Layer 4 of a small transformer language model trained on English Wikipedia (8 layers, counted from 0, width 96).
In attention head 2, each number of a token's query is one row of weights dot the token's vector x plus its bias. The head spreads its attention over the tokens so far by the softmax of query dot key.

Query weights of the head. A number n stands for n times 0.0048.
q0 (bias -0.007): -45 45 19 25 -5 -20 -16 -19 15 13 -38 17 20 32 4 -2 -38 -16 -12 -17 30 -41 19 12 8 -16 -22 6 14 -1 -2 16 -6 -17 -3 14 -1 25 11 -33 11 0 17 -10 -20 29 -12 38 11 16 -49 11 -18 -11 40 9 15 6 -8 -7 -24 -1 22 11 9 4 -3 38 -3 5 -11 -36 -3 -34 14 30 -29 -25 -8 12 7 -8 -15 -6 8 7 -12 6 -12 18 16 -18 5 -44 4 2
q1 (bias 0.041): 11 -2 -5 1 -3 23 -20 -16 44 24 -12 36 -8 43 -14 -11 25 9 46 2 65 31 3 -19 -9 22 13 34 -16 -29 -14 -5 -1 -25 -37 -4 -11 26 20 -3 -1 39 36 -23 -11 11 -43 -33 -27 -36 -23 -50 -7 30 -10 -13 41 -54 7 34 6 -12 27 -18 -7 -1 32 30 -21 -7 -6 2 -25 -46 21 -9 -35 21 13 21 -33 9 -12 6 30 -23 -41 -1 -24 9 17 -11 -12 10 4 12
q2 (bias 0.008): 12 -9 -7 34 4 20 22 17 40 -42 8 -31 61 22 -9 -14 -16 2 -50 11 -44 11 16 -16 22 3 12 -41 13 5 12 -13 20 29 20 -29 -26 40 -19 26 7 -18 -17 16 -14 -5 20 -8 17 -26 12 -32 -31 -20 -44 -10 -18 42 30 -1 31 30 -25 -18 -11 -8 7 -18 15 5 43 -11 16 12 -35 -22 5 -4 -29 30 -17 -8 -23 -9 -19 13 10 -6 20 -45 42 2 10 31 -6 -7
q3 (bias 0.057): -13 3 9 -64 17 32 -17 22 -10 9 9 17 -9 -4 -11 26 -3 -25 55 -19 3 27 20 29 30 -15 -12 25 1 0 10 24 9 25 -11 12 34 -28 -35 17 13 45 -7 -1 14 36 -1 -3 -3 14 -18 -23 -10 8 12 -8 26 -36 -15 17 19 -41 -77 18 -19 -62 7 -11 23 -34 -4 -12 -50 -33 -3 15 -8 1 -14 22 -5 1 24 -26 20 -15 7 11 -24 34 -37 -9 -16 2 6 0
q4 (bias -0.005): 12 -3 1 24 9 -23 2 -1 -48 1 -12 -23 -32 -22 14 27 -12 24 -14 -16 -27 -39 -17 8 9 -45 9 -8 26 20 5 -51 0 34 20 8 4 -5 -4 32 -28 -6 -44 25 22 -31 47 -21 45 28 8 15 31 -25 5 2 -20 9 20 -32 31 9 -10 2 -5 -3 -24 -17 8 -2 24 -12 13 46 -37 22 8 -6 -38 -34 19 -1 -28 -16 -6 -9 10 -36 2 0 -14 7 31 6 -6 22
q5 (bias 0.012): -67 4 37 -30 11 -33 1 14 0 6 -23 21 -18 -41 -14 22 -49 -16 52 -31 23 -26 18 5 49 -16 -47 -5 8 19 -18 0 -1 -2 -2 14 22 -13 -26 -8 22 25 -47 16 9 16 -21 66 33 33 -5 39 -2 -20 24 0 -10 -20 -16 7 -8 -22 -13 31 -21 -13 -37 -26 20 -6 5 -20 -28 -4 32 27 -3 -1 0 -15 2 -14 2 -24 -1 27 26 4 1 36 -28 14 18 -41 8 3
q6 (bias -0.002): -7 17 -27 -23 10 -1 12 11 -7 -4 -10 45 27 -39 -40 21 -12 -9 -4 -36 -37 -11 17 10 -8 -4 19 -17 -15 40 20 -14 -7 0 26 -26 12 22 -15 15 -7 12 -38 -25 -27 -13 -7 -19 8 -3 31 0 26 25 -11 -4 20 22 -18 -19 61 -9 10 14 24 -3 -6 -24 36 22 -33 37 -36 -17 -24 -2 -13 8 15 2 -3 1 26 21 -10 30 24 39 5 6 -10 6 -52 -14 17 -19
q7 (bias -0.065): -1 6 -5 -19 19 21 -21 3 -22 -26 2 -23 32 -5 -9 13 -26 1 -28 -23 -52 -18 8 24 -6 -17 36 -29 -8 27 23 -13 24 31 12 -14 40 -5 -4 12 2 0 -16 -6 -6 7 25 11 23 -1 16 -12 -4 2 -9 13 14 50 -10 -8 20 -5 -32 12 7 -40 -3 -4 23 15 24 15 -24 -10 -40 -14 0 2 13 14 12 7 14 -14 -9 -16 25 7 1 10 -14 -13 -26 -12 -8 -12
q8 (bias 0.084): -25 -18 -10 25 -16 -40 11 6 34 44 -20 10 -5 -15 -18 -16 -4 0 2 -26 37 -7 16 -43 -8 29 -37 4 -22 -32 -30 -16 -42 -23 13 22 2 18 -3 -1 -10 17 -21 -1 -29 -4 -29 11 8 -13 -11 8 6 -13 3 -10 7 -18 -2 -17 18 -18 45 1 -21 54 -1 -55 -13 18 -40 27 18 12 49 30 -5 8 5 -13 -27 -14 -7 16 -3 43 -31 14 27 9 12 1 34 -2 16 9
q9 (bias -0.090): 5 -4 -4 4 11 7 -5 21 -29 -28 8 -6 -19 9 22 6 8 4 -9 22 -41 -9 -9 11 3 4 44 -15 -14 2 0 -8 33 33 -27 -26 19 -13 24 -8 4 -7 11 12 36 -17 18 -13 18 27 6 -11 10 17 -10 18 -15 17 13 -4 -4 12 -7 3 2 -20 -5 7 0 -8 24 -8 -21 35 -35 -48 7 16 -3 -21 8 30 11 1 7 -61 32 -6 -18 -4 -18 -12 -16 -6 -6 -3
q10 (bias -0.018): 10 3 13 17 -10 -49 29 -4 3 -12 5 30 -39 -10 -5 -4 -5 19 22 20 20 14 -17 -41 27 10 -2 2 2 -12 -30 -7 -6 -26 -31 6 -59 -27 8 -10 14 -34 3 34 21 -36 -18 29 -19 35 34 47 23 2 -1 -1 -49 -20 -2 11 -20 15 48 13 -1 63 -26 8 -28 25 14 -8 10 35 13 -11 8 -10 19 -19 18 -4 -12 12 -12 10 28 1 23 -7 -1 46 -3 -10 -7 -11
q11 (bias -0.013): 6 -5 26 -5 -26 -28 35 15 3 -24 31 16 -55 -27 -5 -15 3 -16 27 33 33 17 -11 -28 25 -7 -30 3 -8 -5 -17 41 -2 -32 -25 1 -39 -40 -20 -24 14 -38 4 39 35 -26 -8 46 -20 40 30 65 6 -24 -3 3 -40 -29 -22 32 -61 11 33 17 5 49 -25 15 13 -6 14 -36 28 26 35 -3 24 -10 17 -8 3 -15 -7 -8 -24 9 29 -10 16 -10 -1 38 5 13 -12 -20
q12 (bias -0.060): -37 27 0 26 -11 -15 -2 -14 -16 15 -21 14 -28 45 24 -13 -15 9 -17 17 -17 -34 6 5 12 16 11 -7 -19 -7 -39 -8 3 6 -38 8 -3 -3 78 -28 12 8 16 -2 8 -17 -12 4 20 53 -19 -5 3 8 37 12 0 1 17 -12 1 11 32 14 -11 14 3 12 -30 1 -14 -32 -10 4 5 -4 -25 10 -2 -29 20 16 -2 -12 24 -7 -3 11 1 19 -5 -36 9 -56 -5 20
q13 (bias 0.029): -12 20 9 13 -5 20 -26 -13 7 16 -30 24 20 -28 -20 -11 -1 21 41 -25 40 -6 -7 -5 -33 12 -5 -2 -22 -20 14 9 -36 -14 19 39 22 8 -46 -48 -4 13 16 -9 4 -6 -6 -5 14 -1 31 -23 -18 4 0 -6 34 -30 -24 6 -28 13 -2 -8 5 -23 6 -21 22 8 -25 49 -16 -21 -5 26 -46 15 13 33 11 2 8 -22 11 23 -29 33 18 17 -9 -6 -17 -4 6 11
q14 (bias -0.018): 7 4 14 -15 16 0 0 18 -5 -23 5 33 -25 5 -17 23 7 -6 71 1 -23 35 -8 1 25 16 14 5 -16 10 -23 -21 32 -14 0 -20 9 -33 -10 7 32 39 -38 10 23 -31 -28 -10 27 23 -3 -21 22 5 -32 1 -8 -36 5 32 26 -10 -28 4 -25 -7 -8 -18 15 -12 -11 -1 -41 -2 -17 -23 -23 27 31 17 -9 10 17 -10 12 -26 55 6 -49 30 -11 1 -15 -22 3 5
q15 (bias -0.020): 9 -24 4 21 6 -20 6 0 19 -18 -29 -14 2 15 23 13 4 14 -12 16 -28 -7 1 -11 46 12 1 -6 11 3 -27 -43 20 17 -4 -29 -18 11 24 28 -3 -7 -33 6 -2 -25 0 3 28 3 -22 2 9 -12 9 -3 -27 13 24 -12 46 11 2 -10 -30 16 -9 -17 -26 -3 22 -9 -8 31 -17 -21 17 -5 -29 -22 8 3 -14 27 16 -3 11 -18 -10 -13 13 6 34 -6 -6 24
q16 (bias -0.023): -18 -17 36 -23 2 -14 12 20 40 -44 -4 14 24 4 -20 21 4 -35 54 13 5 21 -7 -7 35 32 -22 8 6 29 -27 0 35 -45 24 -35 -11 -3 -9 -9 54 16 -36 -6 -15 0 -62 59 20 -21 -16 40 0 -5 -22 9 -34 -9 -7 44 -9 -10 9 -7 -36 26 -13 6 -1 5 -18 -8 -6 4 34 -31 15 -4 33 6 -16 -17 1 25 8 9 37 -1 -27 -13 16 25 14 -29 -1 7
q17 (bias 0.014): 15 -5 -20 25 10 10 12 35 20 -22 17 -8 -12 24 8 -15 4 -1 -31 10 -47 -3 15 -25 -10 11 3 -38 -28 8 -12 -24 1 28 22 -43 26 33 17 29 -23 33 -49 -9 -10 -36 14 -54 45 2 -1 -48 -1 -7 -15 -8 5 22 35 -1 40 7 -25 -8 -19 16 14 -42 32 -19 -12 -20 22 18 -45 -10 -4 32 -17 11 -17 23 -2 -12 -28 -24 7 2 -5 -6 23 -30 9 17 13 -2
q18 (bias 0.019): -8 23 8 -61 4 7 -8 -11 -28 -6 14 30 -6 -31 -39 28 -18 -24 45 -35 23 16 -4 31 0 -18 2 21 6 24 28 29 -12 -21 14 18 19 -21 -7 1 8 12 7 -8 -2 3 -7 21 -23 16 20 26 13 14 9 -7 30 -15 -46 21 -17 -26 -26 15 24 -7 -3 22 11 -3 -10 -9 -31 -42 14 12 -16 11 30 -6 0 -13 20 -18 9 19 1 22 -5 8 -27 24 -48 -6 1 -1
q19 (bias 0.072): 17 8 11 -6 -10 -21 9 -15 7 20 13 30 -20 9 -23 -1 2 -7 29 -10 42 59 -4 -15 36 -7 -55 22 16 -30 -5 1 -35 -37 -6 18 -56 -18 -10 30 14 -11 -19 35 11 0 -21 -5 -33 3 -5 20 11 -26 -29 -1 -18 -31 -8 8 7 -12 20 -5 -5 30 -1 3 -15 11 2 -19 10 -15 43 24 -16 -9 28 7 -13 -25 -22 -8 -12 26 1 -1 -3 -2 21 22 12 10 10 -12
q20 (bias -0.022): 6 -12 17 17 -11 12 -17 19 41 -35 -27 -16 53 31 44 -9 -1 -13 -10 34 -6 4 4 15 29 17 -39 1 6 -13 -3 27 17 -4 -4 -4 -16 11 -35 -31 23 -36 -11 12 0 24 -8 33 16 -12 -33 -10 -53 -25 -7 12 -25 13 9 7 -39 26 -27 -3 -38 -11 5 23 0 -1 14 -12 10 15 4 -20 8 -24 -1 36 17 -4 -7 -4 9 -12 3 9 -2 -24 24 1 23 -18 0 -5
q21 (bias 0.000): 40 -8 -32 15 -10 -16 9 12 0 6 -66 -1 -21 6 47 6 38 21 -55 13 -12 -21 12 -25 4 6 2 0 1 -7 -8 16 -13 33 -25 -1 -14 15 14 1 -18 -12 11 -30 -10 0 16 -7 5 17 -44 -12 -9 -7 62 -7 -9 23 20 -38 38 16 10 13 9 26 10 8 -29 -26 -22 -13 13 14 -39 25 14 -17 -58 -23 29 13 -10 29 37 3 -33 22 14 4 4 -13 23 -5 -11 32
q22 (bias 0.059): 14 -46 9 -4 -1 -13 19 -28 3 29 -7 -26 -32 -26 -2 1 23 19 17 12 49 6 -1 -9 22 6 -26 31 38 -19 -3 -17 -27 9 -12 27 -29 -13 -3 20 -4 -11 17 13 5 5 3 5 -23 -21 0 34 -1 -16 18 -9 -22 -39 7 -5 4 -17 15 -22 -16 10 -2 -12 -45 -8 22 13 3 14 34 29 30 -12 -43 -39 -10 -13 -23 19 21 41 -45 -34 19 -16 -14 25 46 43 -10 48
q23 (bias -0.012): 6 40 32 -7 5 -45 -34 -41 -29 -20 -28 13 19 14 -21 46 -49 20 48 -64 12 -22 -63 50 4 -5 7 29 45 34 -12 -48 5 -55 60 0 -10 3 34 24 -11 -5 -48 18 -23 -18 -15 20 17 21 -2 42 50 2 1 2 1 0 -21 -9 9 -23 -3 -5 3 19 -18 49 -51 31 4 -21 10 -4 -6 8 -32 -2 52 -22 11 -15 -40 -17 34 15 10 -37 -20 -2 10 49 1 -52 -8 15
q24 (bias -0.047): 22 45 -2 30 -14 0 7 -93 -20 -11 16 -14 -3 65 21 -22 13 2 -41 38 22 58 -27 -14 17 16 15 6 23 -14 -5 -4 3 -20 -49 3 -60 -38 95 6 16 -28 57 15 9 6 -17 15 -74 13 -26 0 1 -15 36 13 -8 7 0 12 -29 -12 38 10 8 36 15 60 -91 27 17 -72 26 -42 10 -8 -16 -22 19 7 0 -9 -22 -10 11 -9 -15 1 -7 -18 39 3 3 15 -16 3
q25 (bias 0.038): -43 -16 22 -12 4 33 -4 55 34 -4 -4 -5 -17 -3 -9 2 -9 -17 53 5 17 1 37 -20 44 8 -17 -16 -15 -21 -26 7 17 18 -11 7 39 -19 -33 -8 30 67 -23 2 13 6 -26 34 46 6 -28 -24 -28 -38 9 -13 5 -36 11 41 8 -9 -42 1 -59 -19 9 -47 40 -45 6 -26 -25 2 20 2 -7 29 -12 6 -30 3 3 -38 3 -23 16 -2 -26 31 -8 -23 44 -6 -9 6
q26 (bias -0.098): -4 -4 -4 5 5 13 -11 23 -2 -46 8 -21 12 -7 8 3 -17 -1 -38 3 -50 -44 -1 8 -15 9 47 -33 -18 25 9 9 34 32 1 -37 24 6 13 -11 -1 -18 7 -7 -5 -10 18 24 25 12 17 -1 -5 14 -4 8 -4 52 -1 -1 -13 19 -6 6 17 -14 -5 9 17 1 25 4 -10 28 -31 -41 23 12 4 -11 12 24 15 -3 -5 -30 23 -4 4 -14 -4 -5 -23 -12 -12 -14
q27 (bias 0.021): 35 61 13 -10 -6 -16 1 -27 -6 -41 -21 3 64 -4 -36 18 -10 -8 -12 -28 -7 45 -37 13 10 3 -8 -14 24 13 28 14 -14 -24 52 16 -51 -8 -38 12 9 -41 -31 17 -22 -9 9 11 -13 16 11 32 6 -7 -35 -7 -9 35 -12 3 13 23 -26 3 17 39 -5 34 -17 38 1 -4 22 -15 -20 2 -22 -29 37 51 26 -36 -25 25 -13 37 30 25 16 -20 33 54 -15 -6 -6 -6
q28 (bias -0.064): 8 -32 -1 -12 9 -10 33 12 -3 -15 54 -19 -38 -1 11 -2 12 -6 -8 54 -26 28 -3 -8 51 -4 21 1 17 20 -19 -23 37 13 -55 -46 -33 -25 36 42 20 -27 11 36 45 -13 2 9 -33 5 -1 27 19 -4 -13 11 -52 -3 20 17 5 -20 12 -8 -10 10 -11 1 -29 -13 51 -28 0 38 9 -47 59 -13 -11 -44 -17 8 -11 21 -13 -30 38 -45 -21 -19 -3 18 14 27 -6 -17
q29 (bias -0.017): 9 15 -19 56 -9 -15 -19 -35 -54 27 8 -33 -1 5 7 -9 -8 33 -46 -23 -15 -34 -32 20 -84 -24 22 1 -4 -14 1 -35 -34 11 47 24 18 21 37 0 -57 -18 13 16 -11 -38 46 -54 16 -3 21 6 34 4 -24 6 26 22 6 -42 -27 20 49 -26 28 22 2 2 -11 33 -1 29 49 39 -12 16 -13 2 11 -32 10 2 -37 3 -17 -4 -40 -21 27 -17 6 -1 6 12 -4 8
q30 (bias 0.057): 6 -4 27 0 -15 -27 20 4 26 0 -7 4 -21 -19 15 -17 -1 -9 9 17 45 -6 -2 -19 14 1 -42 11 10 -2 -19 31 -29 -34 15 21 -26 0 -27 -11 2 -27 -8 12 0 4 -14 30 -13 5 -6 37 -11 -25 21 -10 -21 -17 -11 4 -33 14 8 6 -10 46 -9 0 -6 -15 -18 -16 44 21 40 16 9 -11 -3 3 13 -14 -16 -7 -7 31 -19 -4 20 -5 15 29 31 -3 -3 -13
q31 (bias -0.038): 66 9 -20 5 -4 -35 9 28 -5 -25 -8 36 -55 9 30 0 29 17 -27 33 -6 6 -14 -34 -2 -2 33 6 0 12 -5 4 13 -16 -38 -36 -52 -18 3 9 1 -9 -3 2 21 -11 -1 -6 -9 22 -13 6 27 3 6 3 -32 12 12 7 11 13 12 26 14 34 -4 45 -14 -3 10 -26 14 25 -34 -15 7 -4 23 6 14 3 -4 14 -4 -37 32 -7 -19 2 21 12 -5 -16 -10 -11

Each question shows a short text with each token's key, already scaled and adjusted for position as the last token sees it. A number n stands for n times 0.0097.

Then comes the last token's vector x. A number n stands for n times 0.098.

0 " and": -4 16 20 19 -9 -13 7 20 -19 -7 -20 -13 -24 28 38 -17 16 10 29 7 19 -68 -39 46 -10 10 -1 74 -39 14 -12 -7
1 " agree": -13 15 20 16 -6 -19 -6 23 -27 4 -11 -11 -18 31 53 -6 30 5 30 -1 23 -63 -35 69 1 14 9 75 -33 17 -16 -12
2 " not": -18 -6 51 15 6 -24 -13 32 -30 7 -29 -22 -26 18 44 1 26 30 8 -11 38 -61 -39 48 -18 22 18 71 -26 20 -20 -17
3 " to": -15 -11 48 15 12 -19 -14 34 -40 10 -27 -17 -25 15 42 0 23 21 9 -13 44 -72 -40 49 -16 15 16 69 -17 14 -23 -14
4 " attack": -12 -7 50 2 16 -25 -8 39 -43 14 -18 -19 -17 17 38 6 17 14 13 -14 32 -70 -38 65 -3 2 25 74 -16 29 -29 -14
x: -8 7 18 9 5 2 2 -8 -3 6 -4 -9 6 7 -10 -10 10 -15 -19 8 -3 -5 6 -4 2 -2 -4 -13 6 0 5 1 -17 -5 7 11 -1 -6 10 11 2 2 2 5 -3 7 12 -3 18 -2 5 1 7 -8 -12 -79 7 18 7 11 0 10 -12 3 3 -5 9 -10 -7 0 -1 -3 3 -1 2 3 7 38 -3 4 5 -3 -6 5 2 -10 -8 -1 1 -10 10 -8 16 2 -61 -3
Which token does the last token look at most, and with what share of its attention? 2 " not", with about 50%

0 "lay": 3 5 21 23 -11 5 20 23 -17 -6 -16 -8 -24 34 40 -18 23 6 32 6 23 -69 -43 39 -28 14 1 78 -42 4 -12 -11
1 "off": 2 -16 30 14 4 2 6 37 -35 14 -10 -9 -11 32 47 -4 29 -3 19 -19 38 -60 -44 51 -29 13 24 73 -29 6 -23 -10
2 " seed": 3 -14 29 19 4 11 1 28 -25 1 -13 -9 -21 39 43 -6 33 -4 24 -8 39 -67 -33 56 -36 17 13 78 -38 7 -13 -21
3 "s": 6 -32 36 10 9 6 -9 25 -28 3 -10 2 -19 33 33 -11 22 -2 15 -9 46 -65 -33 49 -25 14 13 82 -31 14 -2 -19
4 "\n": 13 18 11 24 -16 -12 -12 14 -31 -4 -16 -4 -20 34 41 -30 22 -11 39 7 27 -73 -43 68 -3 9 -1 84 -39 15 -8 -5
x: -3 12 13 -2 4 6 -10 -3 0 0 -9 5 -5 4 -4 -4 1 -4 -1 -2 1 0 6 9 -1 0 6 -10 4 -9 3 3 -2 -4 8 13 6 -5 4 -2 3 8 15 -3 -13 7 1 -4 7 4 2 0 -9 5 9 -82 31 -2 9 16 -2 6 -20 -6 -3 -10 15 -9 6 -1 -3 -2 -3 -8 1 0 0 40 -5 8 6 -4 1 -2 8 1 -6 5 -2 -3 -6 -4 0 -1 -66 0
Which token does the last token look at most, and with what share of its attention? 0 "lay", with about 40%

0 " San": 2 19 18 26 -11 -2 14 20 -21 -7 -17 -11 -23 31 46 -16 22 10 33 9 18 -67 -43 46 -17 14 -2 76 -39 2 -13 -3
1 " Francisco": 4 13 17 17 7 2 4 25 -37 10 -7 -6 -12 26 58 -2 32 0 29 -12 18 -65 -39 67 -25 14 18 62 -22 3 -20 0
2 " ": 1 4 33 12 17 6 -2 17 -21 2 -12 -11 -17 22 60 9 39 27 2 1 25 -54 -36 67 -36 32 7 66 -25 5 -9 2
3 "4": 1 11 26 1 17 -9 -9 10 -26 11 4 5 -10 22 59 7 34 13 7 5 26 -56 -33 66 -20 20 10 66 -18 17 -9 10
4 "9": -3 5 27 -1 11 -9 1 12 -27 11 8 6 -11 24 61 7 41 17 9 1 30 -53 -40 64 -26 16 12 75 -23 11 -8 13
x: 1 8 9 -6 -5 -4 4 -1 6 2 -1 12 -5 -8 -3 -6 -3 -1 -4 3 -1 -3 7 -8 -4 0 5 -11 2 -2 0 11 -11 -4 7 2 -1 -11 0 9 9 -5 -5 0 4 1 0 -4 19 5 2 4 3 1 7 -94 7 1 8 9 6 14 -6 7 10 10 9 -11 6 -11 -7 -6 4 12 -1 7 0 33 -11 6 6 -6 -7 2 6 3 0 -3 3 -5 13 -2 0 -4 -67 -7
Which token does the last token look at most? 2 " "

0 "K": -1 18 19 27 -15 -2 14 16 -17 -7 -13 -7 -22 33 47 -16 23 8 32 11 18 -62 -40 42 -18 17 -4 80 -39 -2 -10 -3
1 " Artist": 2 12 21 21 -2 -1 -12 19 -40 10 3 5 -15 32 58 -1 35 -7 27 -3 35 -60 -33 60 -5 16 12 81 -19 -10 -11 2
2 "s": 4 -11 23 20 10 11 -17 19 -32 6 -6 3 -13 29 51 -4 35 2 16 -5 36 -69 -28 59 -18 26 8 67 -21 2 -5 -14
3 " Gallery": 13 11 22 6 -8 11 -8 11 -21 -2 7 9 -17 42 44 -8 42 -15 25 -1 34 -73 -25 66 -12 17 7 78 -31 -1 3 -15
4 ",": 19 1 20 -2 0 9 -18 10 -16 -10 -7 0 -20 36 31 -5 44 -14 17 0 47 -62 -25 77 -15 15 1 82 -41 10 13 -15
x: 0 9 12 9 4 -12 -3 8 5 3 -19 7 17 9 -10 -3 -5 -4 -4 -3 -2 -5 4 -8 -1 -1 0 -9 9 -10 7 1 -2 3 8 11 -1 -3 3 6 9 -5 11 -2 -6 0 -8 2 10 5 -8 -2 -1 2 6 -92 13 7 6 13 -2 7 -7 -7 5 4 4 -5 3 1 -5 3 1 8 -4 1 6 30 -6 3 4 -13 -4 2 9 7 -3 -12 5 -6 1 3 12 -7 -67 1
Which token does the last token look at most, and with what share of its attention? 4 ",", with about 60%

0 " back": -4 7 30 20 -6 -5 12 22 -20 -5 -15 -9 -25 30 42 -12 24 11 28 6 24 -70 -40 48 -20 13 1 85 -38 8 -12 -9
1 "-": -11 1 26 6 14 -15 -6 17 -18 -3 -11 -13 -31 34 46 -3 24 9 9 1 24 -62 -29 68 -32 12 2 72 -32 30 -7 -6
2 "to": -20 -5 32 17 14 -15 -17 29 -42 18 -11 -3 -23 21 57 -1 26 12 11 -14 32 -74 -37 52 -32 18 21 54 -11 16 -18 -4
3 "-": -4 -2 20 1 20 -10 -17 16 -19 0 -12 -12 -26 32 43 1 27 4 -1 -1 33 -61 -27 69 -34 14 5 60 -30 34 -5 -8
4 "back": -8 -11 26 8 15 -11 -19 32 -45 20 -7 -3 -17 20 43 7 31 -9 12 -20 41 -62 -30 64 -23 7 30 61 -12 18 -19 -7
x: -8 1 22 6 2 -1 1 0 4 -2 4 -5 4 -1 -6 -6 -5 -9 -6 8 -5 -3 -3 -4 -12 -1 -8 -8 5 -3 4 0 -15 3 17 10 0 -2 0 7 8 -3 10 -2 -5 12 8 -4 10 5 -3 2 -2 -6 7 -84 5 6 7 14 -7 21 2 5 -4 -2 13 -5 -4 -6 2 -6 3 10 8 -5 -7 34 0 3 6 1 2 9 4 -6 -7 -7 0 -14 0 -4 23 -8 -64 3
Which token does the last token look at most? 3 "-"

0 " January": -5 26 24 29 -23 -3 24 18 -18 -9 -15 -9 -29 31 53 -18 33 15 39 12 16 -75 -46 45 -23 19 -3 80 -39 -9 -13 -3
1 " ": -19 22 42 23 -1 -11 7 18 -22 0 -18 -14 -32 20 71 3 44 44 12 4 17 -66 -43 56 -40 38 5 64 -22 -6 -16 5
2 "1": -15 31 29 17 -2 -21 8 18 -26 9 -12 -12 -27 27 67 -3 34 30 15 3 17 -68 -43 58 -34 26 9 56 -25 8 -24 7
3 "5": -21 25 32 10 -3 -19 12 13 -23 9 -2 2 -25 25 70 -2 41 30 17 3 16 -68 -43 48 -36 27 11 61 -21 4 -17 12
4 ",": -19 26 25 10 -15 -20 5 6 -20 -10 -9 1 -38 28 55 -8 48 17 27 7 24 -60 -33 56 -27 17 -3 75 -31 -4 3 8
x: 5 9 5 0 5 1 -1 7 5 -2 -9 4 7 4 -10 -7 6 1 -1 -1 0 -4 -3 -14 5 -4 -5 -7 3 -11 5 2 2 3 7 4 -3 -7 -2 7 8 -4 -2 -4 -4 1 -11 -13 12 2 -3 6 4 1 -3 -92 15 8 -2 20 1 2 -2 -2 6 1 9 -5 5 -4 -6 5 1 6 -8 2 10 35 -4 2 0 -17 -2 8 11 8 -4 -5 8 -7 -1 5 11 5 -67 5
Which token does the last token look at most, and with what share of its attention? 1 " ", with about 30%

0 " Artist": 6 11 22 20 -12 -2 10 19 -19 -8 -12 -6 -22 37 36 -20 16 2 31 8 23 -66 -40 42 -13 9 -2 85 -43 7 -8 -7
1 "s": -4 -10 33 12 9 -5 -11 21 -31 4 -6 0 -20 25 48 -6 27 10 16 -3 31 -69 -33 59 -10 17 8 79 -22 12 -8 -7
2 " (": 10 5 21 4 10 -5 -20 13 -20 -9 -12 -5 -22 28 40 -8 32 6 14 8 35 -57 -32 76 -11 18 -3 80 -37 21 5 1
3 "U": -12 23 16 11 -3 -20 -8 22 -32 11 -9 -9 -17 30 52 -14 16 12 16 -4 16 -81 -39 53 -13 12 11 51 -18 19 -25 -3
4 "K": -7 17 24 2 -3 -20 -2 23 -33 18 2 -5 -3 21 62 4 33 18 2 -8 22 -58 -47 54 -7 12 18 61 -11 10 -27 10
x: 6 8 18 9 6 -1 0 3 0 3 0 3 -2 1 2 -10 1 -6 -1 8 3 -3 0 -12 2 7 0 -6 9 -6 -17 3 -8 0 9 1 0 -3 9 8 -5 -2 1 -1 -3 -7 5 -12 8 -2 -4 -1 -5 2 -1 -91 8 -4 6 9 7 20 -5 4 2 12 11 -6 -3 -9 3 -3 -4 5 -2 2 -5 44 -13 5 -1 3 -3 0 12 -1 -9 -4 -2 -5 0 -1 16 1 -62 8
Which token does the last token look at most? 2 " ("

0 " in": -3 19 28 23 -14 -9 16 22 -19 -7 -21 -15 -27 28 44 -15 23 16 28 9 23 -69 -45 41 -18 15 -1 77 -39 2 -15 -6
1 " ": -15 12 45 12 8 -19 0 22 -20 1 -26 -21 -31 21 55 1 27 44 1 -2 20 -61 -42 53 -37 30 8 63 -28 16 -17 -1
2 "1": -9 23 31 7 6 -28 1 21 -24 8 -19 -19 -26 27 50 -5 17 28 7 -1 21 -63 -42 58 -29 17 11 57 -31 29 -24 1
3 "9": -14 17 38 -2 4 -30 0 14 -26 9 -5 -4 -21 21 57 3 32 31 6 0 27 -60 -42 54 -24 16 12 69 -23 20 -15 10
4 "8": -18 16 39 2 -5 -32 11 18 -25 10 -3 -5 -25 28 58 -2 30 27 9 -1 27 -58 -47 46 -28 11 14 77 -29 13 -16 14
x: 4 12 6 -2 -8 1 3 2 7 -3 2 9 -1 -8 -2 -10 -2 -2 -5 6 0 0 4 -14 -9 -3 5 -18 0 -6 3 12 -7 0 3 -1 -1 -4 1 7 7 -2 -4 0 6 4 -1 -18 19 6 2 3 2 4 2 -91 8 2 12 11 2 10 -9 7 7 9 13 -6 7 -12 -7 -9 6 10 4 2 1 39 -8 8 3 -9 -3 10 3 2 0 -6 1 -8 5 0 1 0 -62 -1
Which token does the last token look at most? 1 " "

0 " Baltimore": 3 19 19 26 -18 -2 16 18 -19 -9 -15 -8 -22 35 44 -21 23 5 36 8 20 -70 -43 44 -17 13 -2 79 -43 0 -11 -7
1 " Ra": 6 4 10 14 -3 9 4 27 -32 8 3 -1 -6 23 66 3 53 -3 22 -5 34 -64 -48 71 -18 14 14 68 -21 -5 -19 6
2 "ven": 5 5 14 14 12 2 -9 24 -41 23 -3 -4 4 21 65 13 40 5 9 -20 33 -48 -41 60 -18 24 21 47 -13 -2 -20 4
3 "s": 7 -9 24 14 9 8 -15 18 -32 10 -5 1 -6 21 57 6 42 7 9 -6 39 -62 -34 63 -15 26 12 63 -17 1 -8 -5
4 " (": 11 11 15 8 8 0 -20 9 -19 -8 -14 -6 -18 26 47 -3 40 5 13 8 36 -53 -30 77 -17 24 -3 68 -35 14 5 1
x: 11 0 7 -5 10 -10 -8 0 3 -1 -10 2 2 1 -9 5 -7 -2 -1 -2 1 -5 1 -6 -5 0 -1 -3 6 -6 -3 1 -3 -1 17 11 5 -4 7 7 4 4 1 1 -16 10 -2 -12 21 1 -6 0 -5 5 2 -88 24 3 8 11 -2 9 -5 -7 -1 -6 11 -6 -1 6 -1 8 -2 17 3 4 8 32 -2 1 4 -8 1 -2 12 -1 -7 -8 5 -2 8 -1 -4 -4 -67 -2
Which token does the last token look at most? 4 " ("